Layer 3 of a small transformer language model trained on English Wikipedia (14 layers, counted from 0, width 96).
A neuron's activation on a vector x is SiLU(gate . x + bias) times (in . x + bias), where the dot is the dot product.

Input weights of the MLP neurons that the questions are about. A number n stands for n times 0.0079.
n55 gate (bias -0.023): -21 -1 17 -15 19 27 -2 32 -32 35 -43 -41 -23 -20 18 52 9 -21 -24 22 16 -30 -37 -7 10 -24 5 -2 3 5 -6 -2 -20 24 -11 16 15 -9 -12 -34 -8 -15 14 -22 7 17 -10 -8 -6 38 -2 -46 -19 16 32 11 10 17 -23 -18 -20 10 -1 35 20 -34 21 -14 -4 -30 2 -14 -6 30 -8 20 -3 -22 -7 -3 5 -13 20 -13 15 -7 17 11 -13 -39 -4 8 -60 39 -30 2
n63 gate (bias 0.001): 30 -20 16 26 -19 -4 16 -10 16 -2 -7 -3 3 -31 -16 -4 27 3 -29 18 -12 -13 -3 -17 9 -15 1 -6 32 1 -26 13 -19 -17 32 31 -5 12 38 -17 16 14 -21 11 10 -15 45 -9 -25 0 2 -37 -12 -6 -15 -16 -17 -1 3 39 13 -22 -27 44 -10 -3 -13 -21 2 29 60 -9 0 -30 -2 -45 -9 13 -29 6 14 17 0 4 49 6 -30 -24 1 12 4 2 23 12 -1 11
n70 gate (bias -0.075): 41 -7 -18 33 -17 19 -9 11 -8 -27 12 -25 38 2 -2 20 6 35 19 -19 35 -47 37 -29 17 51 -39 30 41 -5 47 21 -4 47 -11 36 -4 34 -10 28 15 -47 -3 -4 -32 -5 -6 0 5 38 9 26 -16 -46 2 -9 -26 3 -9 69 -2 -2 -25 1 44 21 -13 -34 18 21 14 18 4 -18 11 -40 24 -7 -14 56 -33 8 32 36 -41 45 -10 -15 -17 -27 4 -15 -3 11 20 -25
n105 gate (bias 0.004): 27 15 -4 -13 29 -7 -41 4 -34 12 -2 -16 -19 18 12 33 -24 -11 11 17 -2 -9 -39 14 7 -10 24 -28 23 17 2 -26 6 -30 -43 -17 10 -2 5 -1 -12 -3 -13 34 13 -6 -7 -16 -17 36 0 -22 -23 8 6 12 -24 -32 -13 -3 4 -18 39 10 -6 -1 36 28 -8 2 17 18 -11 -43 14 8 23 -4 -20 31 -20 -32 34 47 0 12 -15 15 -18 1 21 -2 2 21 -2 7
n106 gate (bias -0.144): -47 -2 -7 -3 46 23 -19 1 -3 3 -10 10 -19 -10 -25 -19 -13 15 -7 -18 18 12 -30 20 16 -28 -23 29 -8 24 -15 -2 13 29 26 0 9 -6 4 -16 23 14 2 -23 -3 31 -29 -19 -12 -1 -19 5 15 30 -29 0 3 10 -11 -6 14 -39 -46 -23 -23 -43 46 -9 -30 26 -9 65 22 15 14 -22 15 3 38 -13 53 -1 -19 33 -6 14 -7 18 38 -4 -6 -12 -59 -50 -20 -7
n212 gate (bias -0.004): -7 6 -15 -20 9 -18 11 -13 3 10 29 -33 -17 -32 -14 15 19 -7 -9 -21 27 -13 11 -35 -8 -13 -8 -8 7 -28 -3 18 -7 -22 20 -31 -8 27 -23 10 -30 -7 8 28 11 -34 -4 -40 47 -10 -7 -9 14 31 -9 -1 -12 5 4 13 3 -14 -3 24 4 -42 -20 0 19 -21 -40 1 3 -7 -38 7 17 44 -18 16 -2 -22 22 -22 23 -36 10 8 11 0 1 -1 17 3 5 14
n215 gate (bias -0.160): 31 -33 39 10 19 33 -18 16 -16 28 -23 -7 -35 -13 -7 -34 -8 -16 23 -16 -16 -6 42 -5 9 -10 -11 46 -5 18 -13 7 -39 55 2 -1 -12 31 -17 -29 -25 -17 9 10 -46 5 -49 30 31 -9 4 34 11 -20 -17 -2 -18 62 -56 -5 17 14 4 0 -1 72 -6 -22 9 -19 22 6 -36 21 -19 3 -2 14 -38 -69 0 -8 -2 -20 16 -1 27 -29 23 -8 7 -37 -39 -11 14 -8
n227 gate (bias -0.050): 11 5 -45 9 -21 6 10 31 -18 -15 -1 -16 -35 -20 27 -23 0 -20 -8 10 42 6 11 24 -10 -10 -7 -35 5 -3 20 32 28 18 14 0 8 23 -6 3 -29 -11 -16 -11 16 -1 6 1 4 7 40 7 9 -75 17 40 7 -4 -36 -6 16 -15 5 2 7 35 -13 -22 16 13 -12 -11 23 -10 11 -11 37 2 8 2 15 23 -17 10 -16 -21 -4 2 -10 29 6 -12 -3 11 -49 -55
n228 gate (bias -0.039): -21 -49 39 10 4 -27 1 11 -21 20 -27 -24 6 46 -23 -25 13 -27 10 6 2 -26 -21 50 -24 -21 -22 4 17 23 6 -3 -14 -15 -9 -48 -31 -38 43 -16 6 -25 -9 20 19 0 38 20 17 33 7 -11 -12 -4 30 46 13 8 12 -45 12 9 0 38 12 20 5 0 -14 6 5 16 35 2 -8 -27 24 -7 -15 25 -53 -2 6 29 16 60 -27 0 -26 17 -33 -36 -4 0 18 -19
n236 gate (bias -0.068): 1 -22 13 -43 -35 26 -6 28 -8 14 -2 -20 -2 6 -42 60 21 27 5 -12 -35 -16 -34 2 42 14 6 -28 19 -19 -3 -11 12 -9 -10 -7 -1 11 23 -2 32 2 11 5 29 -40 -32 -2 0 35 -33 15 27 -4 -23 -9 22 -17 12 -38 -42 -19 17 13 -8 -38 29 -31 -46 1 -1 -6 16 -7 -30 7 -39 24 -17 30 31 -15 14 -12 -24 9 -3 31 3 30 51 1 5 -11 -8 -13
n250 gate (bias 0.070): -5 20 2 -4 2 2 59 -23 -14 -41 -20 -25 20 11 -4 -6 -15 1 -3 8 2 -5 12 23 -4 -17 -21 -14 6 -10 12 0 19 -35 4 -5 -4 -2 4 7 -8 22 -13 -37 -19 -20 -1 -46 -14 -32 -9 -26 -46 12 22 38 10 -32 26 -19 27 -11 -18 22 -3 -4 1 17 -20 3 34 -23 1 -7 -28 7 -4 31 35 -6 -1 -9 -22 -38 12 -41 18 -22 12 -7 2 -20 -13 24 22 17
n55 in (bias 0.000): -1 33 4 13 3 5 11 26 -14 33 -2 9 -6 -37 -2 21 2 -21 -23 28 -9 -13 -22 7 -22 -32 -8 -14 -3 10 -28 -6 17 33 8 8 -21 -37 4 -28 -15 1 35 -12 -11 18 -11 -4 19 20 -18 -22 -32 2 1 27 10 0 -3 -10 -3 16 -50 24 9 -6 24 15 -3 -17 5 9 -5 9 -3 26 2 9 -24 17 0 -11 4 -12 18 26 7 24 -3 -8 -29 6 -44 17 -1 7
n63 in (bias -0.028): 1 39 -4 19 -20 -46 33 -17 11 0 13 -31 18 12 -2 -14 16 3 -16 11 2 14 -6 -17 3 -14 33 -7 -15 20 14 -3 0 -19 -5 -14 2 -15 36 -20 11 2 0 29 9 -43 63 -27 33 30 1 18 -6 3 4 -3 -2 -13 11 18 -41 -12 6 23 21 -13 7 -53 9 11 47 -16 7 -1 -13 -33 -27 -3 3 -10 -8 17 -14 29 29 -10 -30 -30 -10 -6 -24 15 -13 4 -4 34
n70 in (bias -0.078): 9 15 -72 0 29 47 47 -1 -11 -16 17 -30 22 -40 -33 -9 4 6 16 -41 20 32 12 -25 3 31 3 -11 -25 8 32 27 -1 15 9 -3 14 3 -45 -12 31 -19 20 40 6 15 5 -13 -34 7 29 32 -4 -32 -44 -14 -31 20 42 2 -14 1 -20 -9 16 19 6 -4 8 19 -13 3 -11 -14 30 -26 -15 -13 -22 33 -3 12 34 12 -32 -14 -21 -22 -11 -10 -29 -22 51 -19 -27 -5
n105 in (bias 0.020): 8 34 8 24 8 -5 -39 -2 -15 -19 9 -1 6 10 32 -22 -3 -20 -35 3 0 -26 -29 13 27 -1 11 19 19 28 -2 -31 -33 -15 -12 -1 5 16 17 -21 41 16 -71 27 -12 -6 64 -32 3 -9 26 -6 -41 -4 4 1 -25 2 -16 -8 10 -11 -6 8 -4 5 -25 -13 6 -12 10 1 50 -32 -14 -7 -17 3 -19 -7 1 1 -28 17 3 45 32 -1 -5 38 5 4 -23 -10 -13 33
n106 in (bias -0.008): -24 -31 34 -12 -26 0 -13 7 -11 23 3 -20 42 -20 -26 1 -1 -24 16 4 -29 -54 74 2 32 -45 -58 -10 -28 44 -36 19 -61 -4 -67 -10 14 22 12 14 24 -18 23 33 -25 -5 3 -5 -24 -26 3 -23 12 -22 33 11 -24 11 -3 -12 -8 -51 -8 36 -18 6 -7 28 21 -17 -8 -11 10 26 9 -17 -26 25 -27 -21 10 18 8 15 27 21 -45 -34 44 -3 -18 20 4 -7 3 -12
n212 in (bias 0.003): 13 -25 -2 -3 -20 -26 -16 1 15 11 12 -25 5 -17 5 2 5 -3 -2 -28 10 0 -8 -4 4 -4 26 -2 0 -22 7 33 -13 11 1 -44 -24 13 3 -2 27 -17 18 34 -2 -14 -8 -40 43 10 9 -10 -13 21 -12 -1 -30 1 8 1 9 -3 -21 1 5 -18 -25 -1 21 -27 -11 -18 16 -8 -17 -1 33 23 -7 -24 18 -24 19 19 14 -15 4 -31 2 24 9 -2 -4 -20 5 23
n215 in (bias -0.047): -1 -3 72 -34 -25 7 -67 94 -71 16 9 -5 -19 -6 44 -27 -36 -33 -22 0 15 -17 1 16 -31 -50 26 44 14 19 -8 0 -24 36 9 6 -13 17 -30 -11 -32 -31 25 -16 5 51 -11 24 -6 -43 -13 3 11 -21 47 57 -1 34 -46 -15 32 3 1 61 -11 16 -16 -10 -7 5 13 -14 28 23 26 -19 -49 -15 -14 -50 -10 8 -10 19 74 -30 15 -8 45 52 -36 -41 -74 -15 47 1
n227 in (bias -0.128): 27 20 -38 5 19 51 7 32 -2 3 -10 -41 -10 -9 -8 -37 14 -45 29 27 35 15 -6 27 36 64 13 -13 -2 21 -19 4 -12 -17 4 5 3 36 -7 19 -12 25 -24 25 20 -7 34 -13 -2 -35 22 -2 26 -12 9 37 -7 21 -14 -3 -17 -30 -16 -1 13 48 23 -25 21 54 -14 4 10 16 23 16 31 -39 7 21 7 47 -57 -4 -31 15 -16 41 -7 22 12 -24 8 -18 12 -37
n228 in (bias 0.050): 42 -16 26 15 -12 16 -22 -3 -42 -35 26 -8 15 -15 9 36 33 -41 -12 9 9 5 -40 -6 -12 24 -12 -21 -17 -43 -26 48 -26 0 -32 19 23 -25 20 -24 -15 26 -9 19 -28 -23 -8 7 17 1 -23 26 6 61 -13 -16 15 10 -10 34 -3 -22 -2 -25 -16 -12 -20 -7 -33 -5 18 -24 -22 1 -10 -2 17 -16 -29 -7 21 -20 5 20 -20 -31 -40 -15 -29 -6 33 11 24 -17 -13 27
n236 in (bias -0.106): -9 10 22 -17 -33 -14 3 8 6 27 -26 20 22 29 -25 47 28 26 2 -25 -26 -27 -9 14 21 31 12 -21 11 -4 -7 11 15 10 -24 -11 -2 37 -6 25 19 22 -12 13 29 -36 -13 -26 17 33 -27 6 17 6 -45 8 12 -17 22 -38 -25 -20 -1 -13 -15 -35 -1 -45 8 -2 9 21 4 12 10 -22 -25 43 -50 -1 36 1 23 21 -11 -19 -7 24 4 32 24 -31 4 7 -14 9
n250 in (bias 0.028): -8 30 -3 -6 12 -1 24 -24 0 -22 -9 -12 -1 12 -5 6 -6 13 -5 16 5 -15 10 10 24 -10 -27 -25 17 -15 3 15 8 -12 7 -7 8 29 19 -9 4 33 -4 -27 2 -16 -22 -34 9 -39 1 -20 -52 15 23 20 29 -42 15 -3 36 -28 -30 23 -9 -19 -18 4 -20 4 9 -6 8 -16 -12 7 -22 35 14 1 -15 -18 -16 -28 7 -30 0 -25 21 14 -1 -7 -27 22 32 4

Each question shows a token from some text and the vector x that enters the MLP there. A number n stands for n times 0.024.

" office": 3 10 8 13 -4 7 16 -14 17 -16 5 23 -24 -8 -2 19 -13 -23 9 9 9 20 -19 14 -48 30 -15 -26 13 -21 -21 21 11 -12 -21 44 12 -14 -9 42 -17 4 -14 26 -15 10 -1 37 46 22 -23 -31 -14 -10 -36 6 13 28 -21 -19 -5 -2 -33 -34 -3 -16 -37 -3 2 -37 -17 -9 -14 1 1 -4 -22 6 -12 0 -3 6 32 -9 10 12 7 -9 -17 19 -3 1 -30 28 28 22
Which neuron fires most, and how strongly? n106, at about 0.33

"O": 5 11 16 13 4 23 -17 -7 6 7 -7 -7 3 0 -28 -2 22 21 7 21 -4 25 4 -7 -7 -9 49 -11 0 24 0 21 -20 -31 26 9 8 -73 16 53 -18 -3 6 14 43 -7 -30 3 -15 3 -13 24 -5 -4 -15 -16 47 1 -7 -11 -19 24 12 -9 37 -10 -35 21 -2 -31 -20 -27 18 2 21 1 -10 -12 27 22 2 11 22 23 12 -8 -16 3 -27 10 5 -1 -15 -3 23 13
Which neuron fires most, and how strongly? n106, at about 0.33

"d": -8 4 10 -42 8 15 21 15 38 -30 2 -9 8 -1 31 21 11 -53 7 20 0 6 -1 -7 4 -6 20 -5 -26 -31 -25 12 29 -19 -13 16 -17 -28 11 14 -2 23 -5 -2 2 5 -12 -1 -18 12 -19 -23 27 -24 6 -28 5 -15 -2 -9 -5 9 -43 0 26 2 -45 11 -14 -7 -34 43 -5 -10 11 -5 1 1 -33 -12 6 -19 -4 15 21 -2 2 5 -26 33 -2 28 14 -27 8 -6
Which neuron fires most, and how strongly? n215, at about 0.12

" |": -21 12 1 -19 -12 45 -18 13 15 -40 -17 -4 9 7 27 4 9 16 2 -33 -5 26 -2 42 -12 -33 -2 -6 -28 15 4 14 -20 -28 27 14 -17 -1 1 33 -2 -2 22 9 9 -12 1 19 3 25 -21 3 -17 -36 2 -27 -28 12 -14 -7 5 0 -8 -20 -17 5 -14 -18 -24 1 -35 8 -8 9 16 -10 -9 -1 41 -35 3 13 -18 -13 -5 12 -1 11 -6 6 3 21 -27 66 7 -17
The neuron with the highest activation: n228

"F": 3 14 18 11 14 22 9 39 21 -20 -30 -20 -16 -18 -19 8 17 -50 27 11 4 33 2 3 -27 -30 9 -47 -24 -37 -1 9 -33 -19 22 -9 8 -3 -18 7 -27 -1 26 7 54 11 16 1 7 -15 -3 8 3 -12 -5 -14 39 23 3 2 0 32 -10 6 24 1 -28 3 -14 -27 22 42 33 1 -2 -9 -2 15 5 9 -16 8 -5 11 -5 1 -29 -12 -3 8 8 25 3 28 13 9
The neuron with the highest activation: n228

"5": -43 -7 10 -36 -3 3 -16 33 45 -1 -3 12 7 -8 -20 6 -8 -15 -9 19 -16 -25 -7 -13 -27 4 -4 -4 -24 26 -1 -8 -8 -13 12 0 -2 -10 4 2 -6 12 9 -2 -51 -7 -25 24 -8 7 7 1 -26 -10 29 -2 -16 -4 -2 -6 52 20 -12 -43 10 0 -35 12 -23 14 19 36 25 -7 -6 -18 1 -8 54 29 21 27 25 -32 2 -13 17 13 -20 -13 25 6 -25 8 2 -8
The neuron with the highest activation: n63

"'": -14 -3 -22 -16 2 19 -11 0 -33 -50 1 27 18 8 33 -24 1 -7 10 4 25 -41 8 -57 -28 -3 -5 -30 13 -3 -19 19 31 -20 -1 -9 14 -15 14 7 -21 -12 25 -2 -4 -12 14 12 -15 -6 11 10 -6 -39 -18 19 -1 38 19 -19 -6 16 18 26 5 -27 -15 -1 -12 -25 -16 22 -2 -27 -6 21 5 -3 -24 4 14 34 -19 -13 9 13 17 29 -12 11 4 -6 5 -22 -8 -17
The neuron with the highest activation: n227

"x": 19 2 24 -18 5 37 -12 -9 19 -14 -18 -10 -34 -23 21 12 -21 -26 -4 12 -22 8 0 -27 7 -3 1 14 -40 4 -11 -6 -6 -11 -11 23 14 -44 -7 37 4 -1 6 -6 39 0 -11 2 -2 25 -3 -6 -2 -13 23 -13 25 37 -5 -10 -10 39 2 8 -11 15 -65 -5 9 -28 -18 -2 37 -12 -12 -10 -20 -13 -2 -15 26 33 11 15 16 -24 -11 13 -18 -11 16 6 12 -31 -16 -14
The neuron with the highest activation: n250

" F": 12 12 8 10 -11 34 1 37 39 -28 -18 -7 -15 -11 -7 -4 -21 -13 13 38 -2 25 -10 -14 -8 8 27 -18 -32 -15 -7 -2 -28 -7 10 -10 -28 -1 -24 -24 -17 13 -4 25 51 14 3 8 16 -13 11 -25 5 -30 16 -9 8 16 -3 1 -2 31 -20 18 7 -5 -39 26 -22 12 27 45 24 3 18 -10 -11 2 -33 17 4 23 -7 1 -10 -13 -28 -9 -17 9 3 21 4 14 16 19
The neuron with the highest activation: n227

"h": -11 -26 30 -15 15 35 9 33 13 -7 -20 0 13 19 2 0 3 -16 -7 20 -31 20 -2 -26 -5 -20 14 10 -35 -12 -8 14 -1 10 -13 -15 11 -27 -26 18 22 11 -33 7 -18 6 8 -11 11 22 -18 -6 2 -5 4 -8 -6 9 10 -35 10 23 -4 -22 18 30 -62 17 -30 10 -20 37 -9 -24 7 9 -14 -25 -15 4 -22 4 15 -41 -11 -23 -5 16 -20 22 0 13 -13 27 12 -10
Which neuron fires most, and how strongly? n63, at about 0.36

"et": -22 20 -26 -32 22 17 2 -3 -17 -12 -29 -5 -16 -10 -8 -6 -14 -13 32 13 -14 40 23 -35 -27 -16 22 22 -54 16 -21 6 23 4 1 3 3 -57 -6 31 8 7 7 1 23 11 -12 3 7 22 -1 11 -4 2 33 -10 -27 -21 -17 0 -15 -6 14 -7 5 -2 -71 -22 -3 -22 7 2 11 -1 11 -16 -22 -35 4 -3 -19 8 -22 7 -10 8 -8 20 1 8 8 8 -7 2 17 17
The neuron with the highest activation: n236

",": 1 5 11 -6 -10 25 -3 -7 3 -38 -17 4 22 -18 -4 10 -5 8 3 9 8 11 -17 24 -6 -2 -5 0 -44 7 2 36 1 3 -32 4 -22 -16 20 1 -28 -14 19 4 -2 -14 1 22 -3 3 -7 -4 -3 -28 17 16 17 21 -26 1 0 -24 19 7 3 -10 -53 8 -26 10 -41 -30 22 25 1 -13 -12 12 35 6 -12 -3 7 -19 14 14 5 4 -29 -25 30 23 17 15 19 -14
The three highest activations, in order: n228, n105, n63

" off": 12 10 -4 -18 -11 48 2 25 -34 -61 3 -5 -6 -6 -13 33 -28 -23 14 25 -3 2 7 15 -9 -6 -10 39 -3 5 0 -10 49 -32 -13 -14 -21 -10 -23 14 1 18 -18 40 -9 -4 7 -28 6 14 2 -7 -7 -26 5 8 8 18 13 10 21 6 -31 36 12 -1 -55 1 0 3 3 13 11 10 7 7 -2 12 -4 23 1 -9 -3 -5 16 -14 -22 -27 14 -15 13 26 -5 9 -3 -3
The neuron with the highest activation: n250

" Rose": 11 6 12 -22 -4 43 2 -1 -3 -28 25 2 -18 -12 -23 15 -7 -17 1 31 7 -1 7 -28 13 -9 35 -32 14 -6 -23 30 -24 -10 6 -2 2 -27 -28 33 -7 4 -4 19 32 -19 -33 -5 26 29 17 10 -33 -13 13 35 5 -28 1 -24 17 16 -4 -18 -37 -39 -55 35 -19 -20 2 -12 19 -1 10 -11 -16 -1 0 12 -11 5 2 -7 10 4 0 7 5 -13 -39 -2 -18 30 9 4
The three highest activations, in order: n250, n55, n212

" in": -6 15 -8 -3 -22 11 0 -3 -11 -37 -2 -3 -15 6 5 18 -3 -18 7 1 18 -14 16 27 -13 -10 -37 26 -32 2 31 -11 -2 -6 -14 -9 -18 -34 7 18 -14 10 -28 0 8 -4 -13 -14 -4 22 11 21 -19 -46 -40 -4 17 8 33 3 11 -3 4 -5 13 8 -44 -2 -16 -12 14 12 38 7 14 17 20 5 20 3 -7 3 -18 -41 14 22 -1 32 20 12 5 17 6 8 41 -1
The neuron with the highest activation: n250

"us": -6 9 -4 -19 23 29 8 -11 -4 -2 -32 -7 14 -6 7 13 -18 15 -5 20 -10 24 10 -22 4 -1 15 -1 -43 13 4 -2 20 -21 -18 11 21 -28 7 53 17 -4 -9 5 5 -23 -58 -4 -13 40 9 7 -12 -15 14 -29 -13 6 -11 -24 20 13 11 -14 -15 9 -72 -2 13 -24 -11 -9 8 -19 -4 -18 6 -24 -7 -15 3 1 19 -14 29 12 13 12 9 6 10 -18 -15 7 -15 14
The neuron with the highest activation: n63

" All": 2 -13 23 10 -25 24 -2 37 23 -30 -17 -2 18 -12 18 1 -8 -9 8 35 -17 35 -21 -9 -13 -31 6 -2 22 -15 29 -34 -3 -5 10 -49 6 -26 -19 3 -12 25 12 19 10 8 -18 -4 30 12 20 14 -22 -10 -15 -1 12 -15 12 8 3 19 -10 13 -13 -57 -57 -14 -18 -21 16 4 3 7 3 6 23 34 4 3 6 -12 17 5 15 14 -7 -30 7 -6 2 12 6 11 -2 24
The neuron with the highest activation: n212

"ome": -16 -10 11 -29 -20 5 4 8 6 -35 1 -3 -12 11 0 -1 12 14 15 17 13 -1 -16 -30 -12 12 6 -10 1 15 -4 -17 2 -12 8 34 -2 -49 -8 7 -2 -16 10 2 6 -1 -38 -21 10 16 6 13 -16 5 32 -19 22 -28 -2 -27 19 0 29 -16 -10 -3 -75 -10 3 -10 8 -7 -26 -7 10 -2 -24 -3 6 21 6 29 38 18 6 1 0 1 21 -18 -9 -15 -41 -6 -1 43
Which neuron fires most, and how strongly? n227, at about 0.56

")": -4 -8 -5 -60 0 -14 0 13 2 -14 -36 16 -35 1 16 34 8 -16 11 10 16 45 -24 4 -8 13 -5 -10 -36 3 -7 18 -7 -19 16 23 8 -18 -15 37 -5 9 14 30 9 -15 36 7 19 9 -26 13 -16 -15 30 -5 15 -6 -8 -4 -11 9 17 16 1 10 -11 -6 -20 -11 -39 -13 17 -43 24 16 11 -28 46 7 -21 12 0 -32 4 46 1 -4 -37 -7 9 8 12 -1 6 4
The three highest activations, in order: n106, n227, n215

"m": -4 3 29 -31 17 16 -7 -9 20 -23 23 1 2 -20 35 5 18 -23 15 21 -23 2 15 -10 20 -25 1 17 -32 22 -38 12 -10 1 -24 -19 -12 -12 2 23 5 -11 -32 0 -6 4 0 -16 -1 38 -12 -27 -5 -13 19 4 43 -3 -2 -23 8 10 -32 -22 6 17 -68 -5 -22 -11 -4 26 7 0 -17 -11 -1 -5 -28 8 -3 14 6 -8 -7 -4 -34 -14 -13 10 13 32 1 -8 1 -22
The neuron with the highest activation: n228

"s": -4 -20 8 -40 11 11 12 5 -5 -11 -40 -13 9 -27 12 -4 -3 -6 17 26 10 39 3 5 -1 11 -28 -11 2 -8 -10 -8 0 -32 -2 3 -1 12 22 66 5 -2 2 1 -10 10 -24 -9 34 22 0 14 -14 -23 5 -13 10 4 -14 -26 10 7 -6 -8 0 6 -64 16 13 -25 -11 -2 3 2 4 -22 2 -20 -21 2 -4 15 -3 -15 3 38 -17 -18 -4 33 33 36 25 11 -9 16
Which neuron fires most, and how strongly? n55, at about 0.17

" Later": 26 10 -5 -18 -2 47 -5 14 -21 -36 -22 -8 1 -4 -23 9 -20 -27 -1 38 -4 6 -6 -10 -11 -15 24 8 27 -25 -7 -28 -20 6 -17 -24 6 -21 -15 -2 -23 11 -26 34 -3 -10 10 16 17 -2 1 -14 -41 -24 -22 3 -25 -40 -6 1 7 -8 -17 -9 1 -54 -45 -2 -6 8 30 29 -20 -1 24 3 -18 27 23 8 11 -16 -1 22 4 23 -7 -32 10 16 20 9 2 -5 15 24
The three highest activations, in order: n105, n250, n63

" most": -38 -45 3 -19 -9 43 -13 18 -3 -36 -8 5 24 29 22 -2 0 -5 -2 28 -4 14 -12 -21 0 0 9 -18 9 -19 -10 -24 0 -1 -3 -15 -5 -29 10 -30 -20 6 17 9 2 9 -27 -9 27 1 -2 -9 -20 9 9 -10 -5 -1 -11 -40 -18 -15 -24 11 11 -32 -41 -4 24 0 4 2 -5 -5 45 12 -5 25 9 -30 -20 -14 15 8 10 -6 -22 -26 6 13 9 -29 20 13 -2 28
Which two neurons fire most, strongest first? n228, n227

"SL": 25 -3 34 13 13 7 -2 16 19 -20 19 6 5 2 -13 26 -18 -27 4 13 -17 45 3 -6 -18 -7 -11 -52 -7 -14 -1 9 -34 6 26 3 1 -25 14 23 6 -8 -19 43 24 18 19 -23 -18 -12 -9 23 9 -12 -21 19 17 47 -11 -12 -2 27 11 -2 19 -8 -53 25 -16 -51 -6 -6 25 -10 12 -17 -11 -25 -3 -6 12 -7 29 4 -4 2 -8 -6 -19 5 11 16 -8 41 -1 -2
Which neuron fires most, and how strongly? n228, at about 0.38

"0": -30 1 26 -55 10 -1 -8 20 57 -20 9 19 20 -18 -35 -27 10 -60 -28 7 -17 -5 -13 4 -26 -8 -10 -10 -16 -9 0 -27 -10 7 -7 14 5 3 25 0 -10 11 38 -9 5 14 -14 2 3 -6 5 -22 -15 -13 27 3 14 1 20 -13 -1 -5 16 -32 -5 3 -23 4 -15 3 4 53 10 32 11 -11 31 -24 36 15 12 32 18 -22 -6 35 -13 21 -1 -19 4 -18 -31 -21 -8 -3
Which neuron fires most, and how strongly? n106, at about 1.1

"able": -36 18 21 -2 -18 45 -15 -2 -11 -24 -16 -23 -46 12 -5 19 0 -34 10 -3 -11 15 2 7 -14 16 5 -10 36 12 -36 35 11 -15 -4 -8 19 -66 -12 17 -13 24 -3 25 -8 -1 -34 17 -6 47 -2 -12 -17 -10 1 -4 40 5 6 -19 -5 2 10 -18 2 8 -58 -21 1 -18 -7 2 7 12 -4 -6 19 -28 -8 -4 14 -11 16 25 -1 14 0 -21 -16 10 7 -10 10 -27 12 -11
The neuron with the highest activation: n228

" c": 0 28 19 37 -8 20 16 2 28 -12 11 -13 -12 -2 14 25 -3 -62 30 44 7 24 -8 -15 -4 11 5 17 -39 2 -28 19 -3 -5 13 20 -1 2 21 -2 -11 8 -14 0 23 -9 -18 -12 9 33 19 -20 -10 -21 12 -6 12 17 24 -9 1 10 -2 8 20 -39 -28 11 18 21 21 9 14 -14 17 -13 -27 13 -1 -13 -26 -5 28 -12 41 -24 -17 27 -13 9 15 13 11 -7 12 41
Which neuron fires most, and how strongly? n63, at about 1.6

"All": 22 1 20 23 -20 35 -2 30 22 -43 -20 -12 29 -5 6 -9 -10 -9 0 36 -16 34 -24 0 3 -35 13 8 2 0 16 -26 10 -6 9 -32 12 -29 4 5 -12 23 3 27 9 10 -9 -15 22 -5 5 14 -9 4 7 2 10 -4 11 4 9 5 1 18 -3 -52 -70 -15 6 -18 8 10 -10 7 -5 13 28 59 7 8 -14 -14 8 13 9 5 -17 -29 1 -16 19 1 -12 3 -12 18
The three highest activations, in order: n250, n212, n63

" Syn": -2 1 16 -22 -4 38 -15 -11 -7 -40 -12 -11 3 19 -7 16 1 -23 4 42 19 13 10 -36 -5 -21 34 29 -24 -3 -10 7 -19 12 2 21 -11 -38 2 -26 7 3 8 16 38 -3 -17 -5 -7 59 0 -5 -22 -14 10 0 -13 -24 10 -8 -3 10 6 10 -16 -56 -30 4 -7 0 42 12 9 2 20 -5 21 15 -2 -10 25 -17 10 -18 47 -1 -13 -13 0 -2 -30 -1 2 -10 12 42
The three highest activations, in order: n63, n55, n227

" Me": -8 9 17 -5 -2 48 16 -23 8 -29 -14 -12 -1 4 -13 -5 -16 -22 16 39 3 -2 -19 -36 -35 -21 28 -20 11 22 13 25 4 -21 -2 44 -15 -5 13 -4 4 -1 6 12 44 -13 -20 -22 -31 -1 6 37 -15 -21 14 2 -2 -24 9 -18 -24 5 31 17 -32 -19 -50 25 -3 -22 28 20 -10 11 40 -6 -2 16 -8 3 -11 -9 7 -22 9 19 -6 0 6 2 -1 5 9 16 11 32
Which neuron fires most, and how strongly? n250, at about 0.73

" ": -40 12 14 1 -38 0 2 -3 5 -17 -1 -22 -4 4 -8 -8 -13 -29 9 10 21 7 -13 -21 -9 -21 -31 -6 -17 13 13 2 13 -13 -9 0 -1 15 37 -13 -46 7 21 -7 39 -15 -23 -12 39 33 5 -11 -34 -21 17 -17 -1 -7 -7 -14 -26 29 -28 -34 11 30 -8 16 -22 4 -17 -2 -4 5 31 3 -8 -3 14 -7 -9 24 -11 -8 17 18 -2 13 4 -1 16 -6 -15 -24 -36 17
Which two neurons fire most, strongest first? n55, n70

" the": -18 -1 45 -1 25 17 -16 -8 5 -13 -12 -3 -15 -16 9 13 -11 18 5 8 20 -8 -14 4 3 -19 16 16 -17 11 10 10 1 -13 6 -29 14 -14 -13 11 -1 4 42 31 13 4 -8 -11 18 2 -2 -14 -30 -78 -6 13 -12 31 7 -18 -29 -13 6 -17 17 -12 -28 5 -3 8 5 0 -7 7 -9 9 6 1 -14 -27 19 6 9 -15 -8 12 7 -34 -19 -3 -18 -12 -9 9 -20 -3
The neuron with the highest activation: n215

"9": -85 19 12 0 6 6 -1 15 9 -3 -2 -3 13 -14 -8 16 4 -26 -31 3 -11 -7 11 -17 -4 16 5 1 -28 38 10 -13 -12 1 -5 29 18 -11 -8 -4 -11 14 0 13 20 25 5 2 -31 -2 -7 8 11 -13 39 -13 17 40 -18 8 24 -10 2 -15 -2 -6 -37 31 -11 -7 0 3 12 -5 9 6 20 16 12 -1 24 19 7 13 -18 56 -44 -6 0 -2 -4 -18 -49 27 30 6
The neuron with the highest activation: n106

"3": -42 -2 11 -2 19 12 -22 11 16 -1 -17 14 -14 -3 -19 19 7 -54 11 0 4 11 -16 -11 -38 11 29 -17 -33 60 -21 12 -2 -27 13 15 20 -28 -53 9 -15 2 27 -17 18 1 19 -9 12 19 2 15 -8 -17 4 -18 27 -1 0 -10 -10 -9 -14 -9 1 10 -7 -5 -38 -17 -1 2 -24 3 -23 -11 -23 -18 9 38 19 18 -11 16 -11 39 -16 -1 -5 6 12 -23 -36 13 23 2
Which neuron fires most, and how strongly? n55, at about 1.1

" to": -10 -6 0 10 -18 21 5 26 -2 -25 -12 0 -16 12 1 17 16 -16 17 13 15 30 16 33 6 -37 -9 23 -7 -20 11 6 -14 -13 6 30 -26 21 -6 4 -6 1 6 -13 35 11 11 15 18 15 7 5 5 -11 -34 -8 20 39 23 -17 -22 -16 -19 11 14 -7 -59 14 -9 -21 -4 7 34 -14 32 23 26 -14 16 -8 2 7 -14 -22 -2 4 3 -27 31 -37 2 -11 -37 -8 -1 -26
Which neuron fires most, and how strongly? n215, at about 0.53